Layer 4 of a small transformer language model trained on English Wikipedia (8 layers, counted from 0, width 128).
A neuron's activation on a vector x is SiLU(gate . x) times (in . x), where the dot is the dot product.
The model reads these tokens: "." " The" " use" " of" " just" " two" " stage" "s" " for" " the" " base" " version"

The vector x that enters this layer's MLP at each token. A number n stands for (n - 128) times 0.049.
0 ".": 159, 117, 95, 90, 122, 133, 109, 123, 110, 117, 141, 147, 171, 100, 122, 136, 135, 157, 90, 77, 135, 121, 120, 161, 138, 107, 168, 156, 131, 122, 89, 103, 148, 72, 154, 147, 166, 130, 132, 134, 76, 177, 140, 93, 166, 135, 123, 138, 129, 119, 110, 129, 151, 119, 95, 110, 119, 138, 178, 137, 124, 117, 135, 85, 136, 198, 117, 146, 76, 116, 96, 113, 162, 136, 124, 140, 139, 131, 136, 169, 172, 156, 96, 69, 132, 153, 146, 167, 102, 111, 105, 104, 128, 146, 148, 110, 98, 118, 121, 104, 104, 157, 127, 151, 147, 93, 118, 127, 133, 108, 132, 123, 143, 112, 158, 61, 114, 92, 135, 108, 78, 163, 125, 109, 104, 136, 127, 127
1 " The": 131, 123, 109, 90, 90, 107, 114, 131, 130, 137, 129, 158, 215, 102, 98, 151, 141, 143, 119, 82, 155, 121, 125, 162, 131, 118, 160, 120, 130, 120, 92, 139, 148, 98, 211, 144, 144, 144, 121, 119, 117, 149, 147, 83, 163, 115, 124, 157, 137, 107, 118, 161, 160, 128, 88, 115, 109, 105, 154, 130, 148, 121, 131, 97, 125, 150, 132, 167, 100, 134, 83, 92, 160, 138, 112, 145, 143, 126, 132, 163, 152, 143, 108, 92, 145, 158, 138, 139, 129, 116, 108, 107, 134, 128, 143, 99, 127, 131, 121, 96, 94, 166, 135, 163, 163, 88, 120, 139, 95, 124, 116, 113, 130, 104, 147, 78, 103, 110, 111, 115, 77, 172, 114, 101, 96, 130, 116, 137
2 " use": 137, 159, 82, 141, 105, 131, 67, 119, 150, 148, 160, 161, 145, 161, 135, 119, 132, 134, 72, 113, 163, 132, 125, 164, 142, 128, 97, 117, 115, 104, 99, 160, 148, 142, 168, 125, 129, 139, 146, 110, 160, 138, 132, 87, 134, 101, 137, 158, 109, 113, 102, 173, 151, 111, 122, 91, 115, 104, 113, 92, 201, 105, 116, 98, 149, 115, 74, 121, 157, 139, 99, 103, 169, 136, 130, 101, 102, 147, 138, 121, 143, 128, 160, 105, 125, 138, 170, 136, 106, 80, 117, 127, 91, 137, 164, 166, 85, 152, 153, 166, 139, 181, 137, 160, 168, 112, 151, 133, 131, 166, 97, 124, 142, 138, 98, 101, 126, 124, 108, 123, 86, 150, 120, 120, 123, 94, 115, 158
3 " of": 152, 98, 83, 166, 106, 127, 111, 105, 132, 124, 154, 151, 215, 135, 89, 125, 145, 163, 95, 82, 157, 85, 111, 135, 95, 120, 153, 102, 117, 130, 105, 138, 141, 110, 211, 131, 115, 152, 120, 116, 96, 142, 113, 113, 157, 91, 125, 173, 126, 92, 137, 147, 145, 114, 89, 126, 101, 151, 151, 122, 144, 137, 126, 129, 144, 169, 120, 170, 114, 127, 114, 93, 155, 150, 128, 124, 104, 144, 156, 112, 161, 139, 139, 119, 121, 113, 157, 135, 122, 124, 108, 122, 110, 146, 172, 138, 129, 125, 125, 158, 137, 148, 119, 112, 157, 103, 144, 138, 118, 145, 116, 102, 139, 126, 114, 109, 129, 86, 99, 111, 45, 162, 121, 112, 125, 119, 148, 134
4 " just": 159, 135, 105, 146, 116, 138, 75, 125, 151, 115, 130, 134, 191, 131, 109, 114, 125, 113, 32, 77, 153, 100, 105, 159, 120, 127, 145, 49, 156, 133, 115, 147, 149, 116, 165, 131, 128, 185, 119, 139, 125, 164, 136, 104, 124, 112, 126, 114, 70, 49, 127, 105, 180, 125, 131, 122, 117, 135, 104, 117, 166, 121, 118, 136, 135, 125, 135, 122, 123, 93, 82, 127, 160, 151, 121, 134, 110, 128, 165, 135, 125, 133, 148, 129, 103, 102, 162, 127, 110, 144, 116, 117, 116, 119, 119, 121, 133, 128, 109, 168, 121, 148, 89, 128, 157, 121, 128, 169, 124, 152, 127, 158, 117, 127, 130, 112, 161, 116, 119, 136, 81, 148, 125, 139, 100, 106, 142, 154
5 " two": 128, 131, 96, 141, 134, 118, 102, 133, 159, 93, 149, 147, 178, 95, 95, 88, 149, 145, 96, 79, 201, 96, 139, 155, 117, 133, 143, 112, 130, 142, 120, 138, 157, 121, 205, 129, 149, 164, 154, 108, 109, 118, 161, 107, 134, 104, 140, 181, 96, 74, 139, 144, 130, 125, 138, 107, 108, 137, 113, 122, 168, 95, 135, 119, 129, 128, 95, 133, 119, 117, 104, 147, 133, 145, 130, 141, 124, 137, 141, 139, 147, 142, 129, 117, 121, 139, 109, 141, 121, 125, 133, 135, 84, 154, 154, 142, 159, 143, 88, 140, 100, 164, 135, 131, 196, 107, 112, 139, 121, 164, 129, 123, 110, 80, 116, 104, 148, 111, 74, 106, 103, 123, 105, 148, 111, 145, 95, 165
6 " stage": 138, 129, 88, 146, 85, 133, 104, 97, 148, 114, 144, 125, 140, 142, 147, 139, 159, 137, 94, 82, 198, 103, 107, 108, 139, 124, 160, 65, 165, 146, 140, 116, 112, 130, 183, 134, 135, 130, 134, 115, 118, 123, 149, 80, 134, 97, 163, 182, 140, 99, 114, 103, 111, 115, 113, 114, 100, 106, 115, 134, 189, 92, 121, 112, 162, 132, 111, 106, 150, 132, 128, 92, 108, 163, 124, 105, 100, 107, 144, 117, 122, 164, 113, 66, 156, 135, 127, 89, 114, 132, 143, 143, 101, 140, 156, 160, 147, 149, 135, 132, 126, 203, 139, 157, 158, 131, 160, 135, 145, 139, 152, 125, 108, 99, 126, 91, 156, 95, 114, 143, 64, 153, 135, 126, 132, 159, 128, 140
7 "s": 137, 122, 94, 190, 128, 168, 124, 108, 181, 136, 149, 148, 174, 131, 128, 102, 161, 156, 81, 84, 192, 127, 129, 128, 161, 54, 153, 91, 141, 159, 127, 118, 134, 132, 183, 145, 152, 138, 149, 93, 171, 97, 125, 84, 160, 78, 166, 144, 117, 119, 141, 128, 116, 112, 111, 109, 127, 111, 117, 127, 171, 122, 152, 98, 145, 166, 126, 101, 112, 146, 103, 125, 137, 132, 141, 93, 84, 145, 162, 115, 123, 161, 146, 91, 137, 131, 126, 128, 97, 130, 133, 142, 112, 134, 156, 132, 150, 169, 136, 136, 105, 143, 142, 136, 149, 143, 106, 154, 100, 166, 138, 112, 108, 136, 113, 81, 152, 104, 99, 138, 121, 123, 100, 136, 132, 116, 138, 156
8 " for": 122, 133, 78, 157, 107, 122, 104, 59, 163, 136, 170, 171, 197, 118, 84, 108, 158, 143, 94, 54, 170, 107, 89, 130, 79, 126, 132, 112, 138, 127, 123, 114, 143, 83, 188, 118, 148, 153, 126, 113, 121, 148, 116, 110, 143, 125, 121, 161, 103, 79, 172, 139, 127, 130, 124, 134, 86, 129, 141, 117, 157, 129, 121, 116, 151, 153, 91, 157, 98, 135, 129, 114, 168, 145, 132, 109, 109, 154, 151, 120, 113, 137, 138, 134, 116, 127, 141, 106, 139, 131, 146, 120, 100, 124, 168, 148, 98, 128, 126, 167, 110, 137, 122, 122, 163, 121, 121, 119, 106, 141, 128, 96, 139, 127, 116, 108, 139, 92, 101, 114, 75, 158, 124, 133, 91, 144, 151, 150
9 " the": 116, 135, 92, 133, 105, 116, 111, 122, 144, 146, 143, 158, 243, 119, 85, 150, 163, 135, 121, 82, 166, 116, 111, 149, 122, 144, 133, 120, 141, 133, 122, 121, 133, 111, 250, 141, 125, 156, 115, 104, 124, 117, 159, 111, 145, 107, 128, 156, 131, 112, 146, 143, 149, 126, 98, 135, 110, 126, 133, 126, 136, 125, 127, 111, 134, 141, 130, 127, 117, 142, 88, 119, 139, 136, 138, 140, 127, 152, 128, 137, 143, 139, 130, 114, 135, 132, 133, 122, 127, 129, 120, 127, 102, 108, 143, 126, 107, 125, 118, 115, 93, 175, 140, 148, 176, 122, 141, 121, 83, 143, 120, 107, 140, 102, 134, 114, 131, 129, 100, 148, 57, 180, 106, 115, 109, 125, 128, 148
10 " base": 138, 162, 111, 129, 92, 154, 118, 111, 168, 115, 136, 126, 159, 153, 141, 130, 143, 137, 71, 100, 203, 112, 118, 117, 127, 136, 117, 80, 119, 175, 118, 115, 127, 147, 171, 145, 137, 121, 132, 105, 126, 121, 119, 88, 184, 127, 125, 162, 120, 101, 119, 146, 134, 101, 122, 118, 154, 86, 131, 109, 199, 85, 136, 92, 153, 120, 102, 113, 182, 118, 109, 115, 119, 157, 137, 137, 109, 165, 145, 112, 112, 147, 154, 109, 165, 130, 143, 140, 140, 127, 127, 121, 103, 139, 150, 170, 140, 105, 143, 140, 143, 185, 127, 200, 163, 127, 115, 136, 155, 150, 135, 149, 149, 111, 111, 125, 146, 122, 95, 153, 53, 127, 102, 125, 111, 137, 112, 157
11 " version": 173, 140, 58, 129, 86, 117, 84, 104, 144, 124, 146, 126, 183, 154, 125, 96, 156, 154, 58, 107, 149, 118, 141, 116, 164, 77, 117, 94, 133, 140, 140, 136, 111, 128, 161, 140, 157, 99, 146, 114, 133, 158, 149, 91, 130, 111, 162, 165, 116, 108, 117, 147, 136, 110, 94, 111, 155, 95, 137, 94, 183, 106, 129, 105, 137, 140, 106, 101, 140, 136, 114, 76, 119, 163, 139, 106, 114, 111, 173, 122, 134, 136, 135, 114, 136, 139, 166, 73, 147, 113, 89, 159, 109, 125, 138, 156, 132, 167, 121, 155, 122, 147, 118, 148, 163, 125, 146, 102, 133, 168, 128, 121, 119, 87, 121, 116, 146, 112, 90, 156, 101, 117, 135, 145, 129, 106, 114, 145

Each question shows the input weights of one neuron of the MLP. A number n stands for (n - 128) times 0.0025.

n300 gate: 126, 116, 165, 113, 116, 146, 133, 197, 182, 106, 148, 145, 111, 84, 115, 189, 191, 144, 88, 148, 48, 139, 131, 129, 203, 182, 148, 146, 187, 91, 97, 171, 130, 130, 115, 153, 122, 157, 107, 106, 104, 146, 143, 138, 180, 157, 143, 118, 113, 105, 169, 101, 141, 151, 207, 96, 125, 191, 161, 128, 95, 140, 143, 97, 125, 138, 170, 123, 156, 145, 80, 136, 111, 136, 145, 136, 149, 133, 98, 170, 103, 128, 99, 103, 117, 119, 110, 143, 164, 167, 135, 74, 164, 118, 84, 108, 133, 104, 122, 152, 81, 116, 130, 133, 151, 185, 148, 156, 84, 143, 123, 78, 128, 129, 126, 98, 167, 156, 189, 166, 147, 78, 82, 88, 95, 174, 91, 148
n300 in: 127, 159, 132, 130, 124, 122, 98, 79, 80, 120, 144, 160, 151, 139, 157, 39, 139, 129, 123, 131, 117, 131, 111, 138, 69, 150, 155, 96, 88, 123, 166, 128, 138, 115, 62, 171, 81, 154, 121, 127, 196, 149, 163, 108, 160, 121, 188, 143, 146, 129, 129, 181, 126, 114, 91, 83, 103, 131, 130, 132, 121, 93, 142, 152, 127, 106, 112, 134, 116, 159, 138, 117, 122, 138, 165, 134, 103, 93, 135, 155, 161, 111, 150, 135, 83, 182, 180, 148, 119, 118, 152, 104, 136, 151, 103, 122, 77, 76, 100, 127, 147, 119, 120, 117, 121, 104, 107, 130, 155, 109, 159, 104, 131, 125, 124, 121, 127, 142, 131, 91, 103, 120, 120, 154, 96, 143, 86, 137
On which token does it fire most, and how strongly? 0 ".", at about 0.48

n45 gate: 153, 154, 131, 131, 109, 151, 93, 108, 121, 95, 149, 83, 152, 110, 147, 127, 122, 133, 113, 135, 139, 110, 91, 104, 156, 120, 93, 111, 171, 141, 168, 124, 120, 155, 111, 108, 155, 149, 108, 159, 108, 152, 165, 125, 124, 118, 109, 121, 191, 143, 166, 136, 115, 132, 123, 120, 95, 154, 155, 119, 106, 103, 150, 115, 134, 114, 144, 116, 155, 147, 133, 113, 115, 131, 106, 138, 130, 99, 110, 101, 124, 102, 119, 129, 114, 131, 121, 154, 101, 158, 104, 142, 131, 150, 120, 161, 109, 119, 112, 116, 117, 144, 119, 172, 109, 153, 139, 114, 138, 85, 121, 145, 95, 132, 102, 136, 126, 147, 127, 146, 139, 140, 146, 109, 168, 164, 120, 108
n45 in: 127, 147, 127, 124, 111, 105, 147, 110, 109, 121, 147, 133, 112, 129, 148, 118, 132, 124, 130, 107, 126, 101, 141, 120, 179, 154, 140, 110, 131, 154, 142, 161, 109, 138, 140, 107, 132, 129, 158, 124, 144, 102, 103, 119, 160, 136, 159, 142, 128, 135, 121, 124, 114, 120, 124, 152, 124, 98, 80, 96, 146, 117, 121, 124, 112, 145, 141, 148, 154, 126, 128, 159, 146, 124, 140, 99, 135, 123, 144, 159, 86, 146, 150, 115, 154, 122, 126, 96, 150, 103, 133, 140, 92, 134, 135, 141, 135, 119, 149, 138, 129, 160, 118, 123, 137, 121, 106, 148, 131, 130, 144, 96, 115, 125, 127, 125, 164, 139, 148, 129, 115, 145, 94, 136, 96, 119, 133, 121
On which token does it fire most, and how strongly? 6 " stage", at about 2.1

n95 gate: 146, 116, 168, 169, 95, 147, 130, 127, 150, 129, 123, 107, 41, 153, 90, 110, 145, 134, 96, 147, 144, 86, 111, 91, 112, 115, 118, 132, 135, 88, 120, 133, 110, 109, 115, 154, 90, 93, 97, 144, 126, 111, 135, 156, 141, 112, 132, 119, 132, 132, 143, 141, 162, 138, 149, 127, 124, 164, 160, 123, 133, 126, 98, 148, 121, 145, 118, 162, 122, 125, 142, 123, 132, 101, 175, 132, 153, 135, 160, 127, 140, 134, 181, 130, 95, 158, 143, 138, 138, 154, 139, 133, 163, 108, 95, 80, 151, 134, 152, 113, 88, 150, 102, 186, 85, 111, 117, 140, 148, 145, 142, 104, 95, 137, 156, 88, 128, 127, 145, 120, 123, 115, 139, 104, 133, 164, 91, 157
n95 in: 182, 105, 126, 132, 134, 159, 123, 105, 116, 111, 120, 133, 112, 118, 150, 92, 127, 178, 129, 115, 159, 125, 102, 107, 124, 147, 126, 94, 112, 138, 118, 135, 135, 47, 135, 140, 101, 118, 129, 172, 109, 112, 121, 116, 106, 132, 137, 141, 168, 93, 158, 141, 120, 119, 142, 161, 136, 101, 133, 109, 166, 104, 158, 177, 149, 99, 130, 170, 151, 131, 161, 175, 143, 101, 123, 127, 95, 127, 134, 115, 98, 113, 92, 188, 104, 93, 132, 162, 156, 135, 110, 121, 140, 146, 103, 140, 131, 114, 177, 132, 149, 113, 137, 117, 127, 84, 114, 134, 107, 118, 154, 101, 145, 130, 128, 102, 116, 138, 163, 104, 132, 97, 141, 168, 167, 109, 137, 124
It fires most on token 9 " the"

n287 gate: 130, 101, 154, 107, 130, 127, 132, 108, 136, 136, 209, 101, 100, 129, 163, 108, 142, 177, 102, 127, 75, 119, 100, 67, 102, 127, 115, 123, 184, 124, 118, 151, 141, 80, 123, 134, 72, 150, 124, 124, 117, 134, 150, 139, 141, 118, 115, 116, 116, 123, 151, 141, 150, 102, 136, 109, 120, 122, 157, 115, 130, 191, 137, 130, 146, 134, 134, 181, 119, 74, 98, 101, 162, 128, 89, 118, 121, 137, 106, 127, 127, 122, 110, 88, 119, 101, 106, 135, 118, 108, 117, 116, 168, 139, 142, 101, 133, 140, 128, 123, 147, 125, 128, 121, 188, 133, 111, 145, 113, 98, 151, 86, 112, 95, 129, 140, 111, 117, 169, 121, 178, 116, 123, 140, 151, 108, 102, 136
n287 in: 123, 115, 104, 132, 92, 105, 131, 109, 139, 134, 141, 148, 133, 143, 94, 142, 124, 165, 145, 115, 132, 146, 122, 117, 163, 128, 148, 161, 105, 136, 112, 141, 114, 138, 117, 127, 178, 119, 178, 122, 127, 158, 114, 126, 153, 163, 148, 150, 144, 135, 132, 113, 137, 158, 144, 145, 104, 135, 136, 128, 105, 157, 100, 128, 109, 188, 163, 164, 132, 116, 108, 107, 160, 113, 170, 113, 149, 129, 166, 134, 102, 153, 149, 100, 137, 108, 132, 133, 133, 129, 198, 99, 89, 135, 145, 144, 93, 136, 132, 118, 183, 164, 127, 115, 167, 125, 170, 138, 146, 118, 110, 155, 128, 115, 107, 105, 140, 166, 159, 129, 134, 154, 96, 125, 128, 151, 135, 147
Its two highest activations, in order, are on tokens 0 ".", 3 " of"

n184 gate: 133, 134, 119, 118, 126, 129, 145, 109, 126, 143, 122, 133, 130, 93, 132, 89, 157, 108, 159, 183, 140, 90, 96, 117, 121, 153, 118, 131, 146, 105, 111, 139, 123, 111, 126, 71, 138, 102, 85, 140, 88, 120, 44, 149, 172, 158, 165, 132, 109, 129, 132, 146, 119, 144, 153, 156, 135, 128, 148, 135, 122, 132, 91, 119, 132, 107, 114, 147, 142, 134, 113, 88, 116, 110, 61, 140, 183, 111, 161, 149, 80, 169, 148, 77, 136, 90, 123, 127, 158, 144, 108, 122, 138, 153, 123, 132, 116, 110, 104, 83, 121, 107, 152, 73, 124, 154, 150, 64, 131, 129, 175, 76, 149, 100, 126, 125, 155, 115, 137, 147, 94, 97, 172, 152, 144, 124, 146, 118
n184 in: 118, 84, 133, 174, 169, 113, 75, 117, 92, 91, 114, 174, 118, 123, 129, 131, 121, 126, 96, 98, 132, 150, 122, 141, 101, 157, 132, 115, 168, 75, 128, 152, 87, 84, 130, 130, 131, 145, 132, 110, 151, 117, 200, 165, 176, 135, 132, 175, 175, 91, 94, 90, 111, 116, 132, 150, 139, 108, 130, 114, 70, 126, 157, 80, 130, 190, 110, 149, 135, 84, 158, 69, 113, 129, 163, 95, 106, 163, 109, 115, 103, 103, 105, 167, 118, 167, 143, 98, 165, 117, 151, 123, 157, 112, 121, 115, 158, 127, 87, 99, 139, 160, 124, 129, 159, 146, 137, 155, 152, 135, 89, 144, 108, 145, 130, 131, 134, 158, 129, 108, 126, 89, 135, 117, 113, 121, 145, 149
It fires most on token 8 " for"

n244 gate: 122, 120, 124, 107, 127, 132, 134, 125, 113, 109, 203, 177, 118, 122, 120, 199, 118, 102, 140, 160, 113, 133, 163, 160, 127, 104, 144, 145, 81, 128, 119, 124, 138, 120, 145, 146, 127, 129, 119, 115, 157, 144, 153, 132, 119, 132, 93, 154, 97, 122, 125, 158, 123, 134, 101, 133, 157, 132, 188, 137, 125, 122, 122, 164, 124, 108, 123, 115, 104, 141, 118, 95, 134, 116, 132, 118, 134, 138, 105, 108, 149, 138, 108, 127, 153, 150, 102, 144, 97, 157, 127, 57, 118, 106, 147, 146, 113, 124, 130, 131, 112, 77, 117, 81, 112, 130, 194, 138, 98, 127, 110, 153, 91, 142, 122, 114, 108, 157, 124, 75, 127, 172, 152, 171, 130, 116, 116, 127
n244 in: 73, 109, 83, 154, 143, 91, 121, 129, 124, 114, 135, 156, 120, 150, 125, 69, 143, 97, 143, 141, 139, 144, 103, 128, 108, 123, 146, 97, 147, 143, 125, 84, 124, 90, 114, 129, 111, 156, 127, 118, 114, 115, 187, 169, 99, 121, 97, 177, 139, 114, 77, 125, 149, 131, 116, 134, 104, 134, 122, 142, 162, 126, 124, 115, 124, 108, 110, 122, 108, 97, 137, 92, 167, 124, 119, 119, 120, 124, 115, 144, 124, 91, 154, 147, 139, 122, 149, 172, 103, 122, 142, 179, 164, 87, 167, 142, 133, 112, 141, 156, 167, 118, 133, 144, 124, 85, 134, 141, 139, 122, 107, 112, 120, 174, 160, 100, 113, 120, 121, 75, 133, 122, 126, 124, 143, 115, 109, 85
On which token does it fire most, and how strongly? 3 " of", at about 0.32

n268 gate: 129, 112, 130, 134, 153, 123, 131, 139, 170, 161, 131, 136, 127, 157, 124, 140, 199, 138, 92, 145, 159, 136, 129, 147, 119, 126, 119, 95, 102, 135, 185, 113, 57, 170, 140, 155, 168, 133, 86, 153, 117, 129, 136, 135, 124, 124, 142, 125, 134, 121, 100, 117, 81, 129, 96, 149, 96, 87, 129, 156, 137, 144, 119, 126, 102, 157, 152, 152, 109, 160, 143, 114, 77, 83, 128, 108, 188, 153, 80, 73, 123, 88, 119, 101, 134, 129, 140, 126, 127, 125, 90, 87, 126, 122, 121, 121, 107, 118, 116, 130, 129, 127, 151, 111, 107, 124, 93, 136, 161, 138, 140, 176, 129, 174, 125, 118, 151, 135, 98, 166, 84, 135, 172, 115, 126, 129, 116, 107
n268 in: 117, 114, 129, 189, 149, 95, 115, 131, 150, 157, 160, 132, 143, 112, 144, 174, 122, 142, 117, 96, 133, 129, 147, 152, 144, 118, 179, 111, 116, 169, 164, 91, 112, 92, 98, 120, 124, 146, 135, 109, 142, 133, 97, 109, 124, 131, 75, 130, 140, 151, 80, 115, 68, 147, 84, 108, 165, 132, 178, 138, 131, 152, 115, 111, 149, 173, 134, 122, 115, 105, 115, 133, 111, 130, 200, 110, 142, 138, 144, 121, 115, 124, 140, 99, 156, 115, 149, 114, 108, 76, 126, 125, 98, 149, 137, 136, 160, 150, 99, 147, 107, 144, 139, 89, 121, 113, 114, 145, 139, 95, 142, 125, 142, 122, 126, 155, 139, 163, 152, 185, 122, 126, 164, 128, 86, 140, 93, 97
On which three tokens does it fire most, strongest first? 6 " stage", 7 "s", 10 " base"

n253 gate: 114, 157, 191, 158, 112, 156, 103, 96, 136, 159, 174, 132, 80, 142, 133, 142, 111, 156, 114, 121, 125, 89, 106, 141, 143, 150, 86, 128, 132, 95, 149, 115, 121, 129, 125, 147, 155, 158, 156, 134, 140, 170, 99, 122, 123, 121, 187, 107, 107, 148, 115, 81, 113, 111, 82, 85, 109, 126, 132, 202, 160, 150, 109, 136, 142, 120, 101, 153, 146, 145, 148, 158, 136, 120, 180, 134, 154, 139, 100, 121, 170, 168, 95, 142, 83, 108, 89, 138, 148, 122, 139, 88, 90, 189, 79, 156, 175, 115, 138, 153, 140, 136, 161, 161, 110, 141, 157, 131, 110, 156, 127, 118, 129, 172, 91, 118, 95, 106, 122, 109, 135, 102, 150, 123, 139, 172, 135, 149
n253 in: 169, 143, 183, 83, 139, 141, 177, 188, 122, 126, 180, 122, 122, 158, 125, 63, 152, 190, 151, 155, 121, 98, 204, 58, 145, 142, 142, 143, 89, 91, 99, 146, 112, 167, 130, 119, 136, 125, 111, 177, 112, 117, 130, 116, 149, 198, 187, 139, 112, 109, 90, 172, 116, 161, 113, 122, 97, 171, 108, 159, 105, 70, 161, 128, 129, 103, 177, 167, 126, 133, 155, 76, 123, 150, 150, 133, 133, 103, 135, 124, 137, 122, 169, 119, 85, 159, 132, 164, 160, 135, 97, 119, 134, 174, 118, 151, 114, 122, 179, 183, 124, 153, 94, 149, 94, 97, 104, 140, 70, 114, 168, 71, 150, 115, 161, 122, 149, 122, 148, 139, 146, 92, 125, 98, 134, 192, 124, 176
It fires most on token 9 " the"

n29 gate: 173, 83, 114, 143, 113, 123, 116, 136, 181, 117, 116, 129, 165, 95, 85, 111, 145, 131, 182, 172, 95, 101, 76, 116, 125, 94, 137, 102, 126, 110, 177, 130, 159, 128, 103, 151, 126, 166, 76, 89, 152, 140, 99, 179, 88, 113, 133, 100, 111, 127, 148, 125, 131, 131, 146, 121, 83, 120, 149, 159, 119, 178, 156, 92, 135, 167, 125, 160, 155, 116, 135, 117, 110, 122, 133, 137, 129, 114, 152, 129, 113, 135, 161, 125, 88, 117, 86, 101, 140, 126, 164, 128, 152, 154, 97, 115, 103, 93, 143, 79, 145, 122, 143, 131, 147, 133, 79, 114, 143, 165, 66, 142, 119, 130, 126, 137, 82, 87, 118, 140, 89, 133, 105, 116, 150, 168, 100, 138
n29 in: 115, 112, 142, 110, 140, 124, 125, 89, 179, 121, 140, 122, 120, 119, 107, 110, 126, 166, 155, 140, 82, 56, 134, 116, 121, 184, 169, 120, 66, 152, 164, 189, 144, 130, 156, 109, 148, 120, 117, 163, 108, 127, 145, 90, 126, 127, 99, 117, 146, 162, 137, 115, 145, 78, 134, 91, 160, 131, 109, 158, 101, 166, 94, 75, 156, 112, 129, 110, 124, 94, 124, 148, 110, 97, 151, 135, 158, 125, 124, 117, 123, 104, 150, 163, 128, 97, 101, 106, 109, 115, 139, 126, 106, 85, 135, 174, 97, 134, 189, 157, 111, 65, 186, 64, 159, 145, 156, 102, 129, 125, 92, 90, 141, 171, 210, 171, 140, 137, 159, 146, 65, 160, 119, 126, 111, 104, 69, 133
On which token does it fire most, and how strongly? 6 " stage", at about 0.29

n312 gate: 129, 148, 174, 135, 94, 144, 101, 100, 141, 139, 158, 146, 137, 108, 111, 112, 130, 156, 125, 153, 106, 96, 137, 140, 122, 107, 153, 137, 138, 126, 92, 121, 139, 121, 93, 114, 140, 115, 99, 106, 82, 151, 150, 113, 139, 90, 96, 140, 156, 150, 107, 130, 127, 120, 121, 133, 127, 139, 130, 109, 97, 134, 120, 120, 104, 87, 85, 153, 112, 155, 154, 88, 136, 125, 107, 94, 155, 135, 90, 127, 123, 107, 138, 143, 83, 139, 152, 105, 156, 120, 104, 143, 126, 88, 119, 110, 164, 131, 119, 155, 140, 98, 160, 101, 143, 154, 173, 123, 84, 142, 120, 91, 177, 103, 148, 148, 150, 138, 144, 129, 150, 145, 162, 171, 115, 122, 146, 138
n312 in: 159, 104, 121, 139, 135, 153, 122, 153, 91, 129, 179, 151, 125, 133, 125, 136, 148, 113, 107, 116, 129, 126, 166, 129, 94, 184, 152, 137, 117, 114, 136, 161, 163, 103, 76, 165, 128, 141, 154, 137, 149, 119, 109, 151, 131, 98, 138, 124, 167, 124, 117, 106, 117, 145, 110, 116, 76, 122, 137, 105, 96, 107, 145, 155, 116, 115, 133, 129, 132, 124, 101, 81, 112, 158, 110, 149, 96, 110, 131, 165, 127, 158, 131, 135, 89, 142, 184, 111, 137, 116, 156, 57, 144, 104, 112, 137, 130, 138, 73, 102, 137, 120, 117, 99, 131, 135, 105, 105, 140, 92, 120, 99, 124, 93, 134, 101, 117, 150, 131, 135, 138, 104, 151, 131, 142, 127, 127, 172
On which three tokens does it fire most, strongest first? 10 " base", 7 "s", 6 " stage"

n106 gate: 132, 118, 162, 105, 142, 101, 159, 130, 102, 100, 168, 150, 148, 114, 113, 133, 131, 171, 122, 138, 121, 122, 136, 146, 120, 146, 131, 127, 107, 160, 159, 92, 108, 138, 156, 98, 98, 94, 126, 122, 132, 140, 134, 149, 127, 134, 124, 140, 125, 112, 102, 143, 92, 121, 138, 84, 132, 174, 115, 138, 136, 118, 125, 127, 110, 106, 111, 152, 103, 99, 159, 101, 122, 123, 173, 142, 154, 114, 156, 126, 92, 120, 117, 110, 106, 135, 78, 131, 116, 145, 155, 107, 130, 109, 120, 106, 130, 141, 132, 118, 140, 148, 116, 149, 148, 116, 135, 119, 126, 184, 99, 145, 129, 141, 164, 124, 127, 124, 108, 118, 114, 135, 134, 133, 112, 122, 141, 130
n106 in: 125, 132, 136, 78, 125, 151, 125, 122, 160, 109, 136, 131, 138, 104, 168, 111, 154, 108, 134, 163, 132, 154, 125, 121, 85, 137, 143, 140, 157, 122, 142, 125, 121, 134, 127, 62, 135, 116, 122, 120, 151, 141, 108, 102, 111, 128, 157, 165, 107, 93, 111, 107, 120, 120, 125, 127, 116, 90, 159, 157, 117, 138, 137, 92, 154, 127, 124, 107, 154, 128, 157, 110, 123, 95, 175, 146, 169, 123, 121, 144, 168, 124, 139, 133, 120, 138, 110, 110, 177, 148, 118, 90, 139, 120, 141, 101, 107, 120, 129, 145, 125, 122, 117, 126, 117, 114, 93, 113, 91, 143, 128, 102, 101, 113, 132, 111, 145, 112, 97, 112, 111, 130, 106, 138, 127, 102, 84, 150
It fires most on token 5 " two"

n28 gate: 137, 120, 164, 140, 157, 128, 112, 123, 146, 123, 96, 130, 129, 176, 139, 108, 94, 132, 130, 157, 141, 141, 100, 123, 140, 96, 160, 155, 142, 163, 111, 146, 127, 158, 96, 143, 157, 120, 112, 114, 108, 135, 100, 134, 133, 122, 114, 123, 122, 127, 135, 113, 143, 159, 166, 106, 101, 148, 152, 125, 163, 129, 90, 110, 148, 122, 136, 132, 137, 148, 148, 136, 146, 111, 87, 102, 125, 122, 158, 129, 190, 124, 129, 128, 99, 125, 109, 136, 134, 113, 112, 171, 115, 132, 173, 136, 109, 144, 137, 115, 118, 117, 150, 141, 119, 158, 168, 148, 144, 81, 149, 132, 117, 100, 92, 146, 126, 133, 130, 136, 92, 116, 115, 118, 106, 157, 153, 149
n28 in: 134, 152, 122, 150, 114, 156, 168, 102, 116, 117, 130, 101, 157, 150, 127, 100, 143, 131, 104, 120, 129, 123, 108, 130, 148, 150, 102, 140, 115, 154, 164, 167, 133, 123, 115, 147, 112, 89, 139, 170, 142, 128, 114, 116, 132, 75, 96, 153, 127, 137, 102, 87, 90, 131, 118, 128, 145, 101, 127, 125, 133, 124, 113, 120, 146, 93, 124, 159, 147, 180, 124, 107, 146, 112, 112, 149, 100, 154, 101, 120, 98, 132, 120, 154, 139, 154, 144, 133, 130, 146, 128, 138, 162, 95, 134, 114, 133, 102, 137, 83, 131, 140, 87, 129, 106, 120, 142, 148, 131, 86, 147, 149, 119, 129, 142, 134, 117, 125, 132, 144, 111, 111, 125, 144, 128, 106, 137, 94
It fires most on token 5 " two"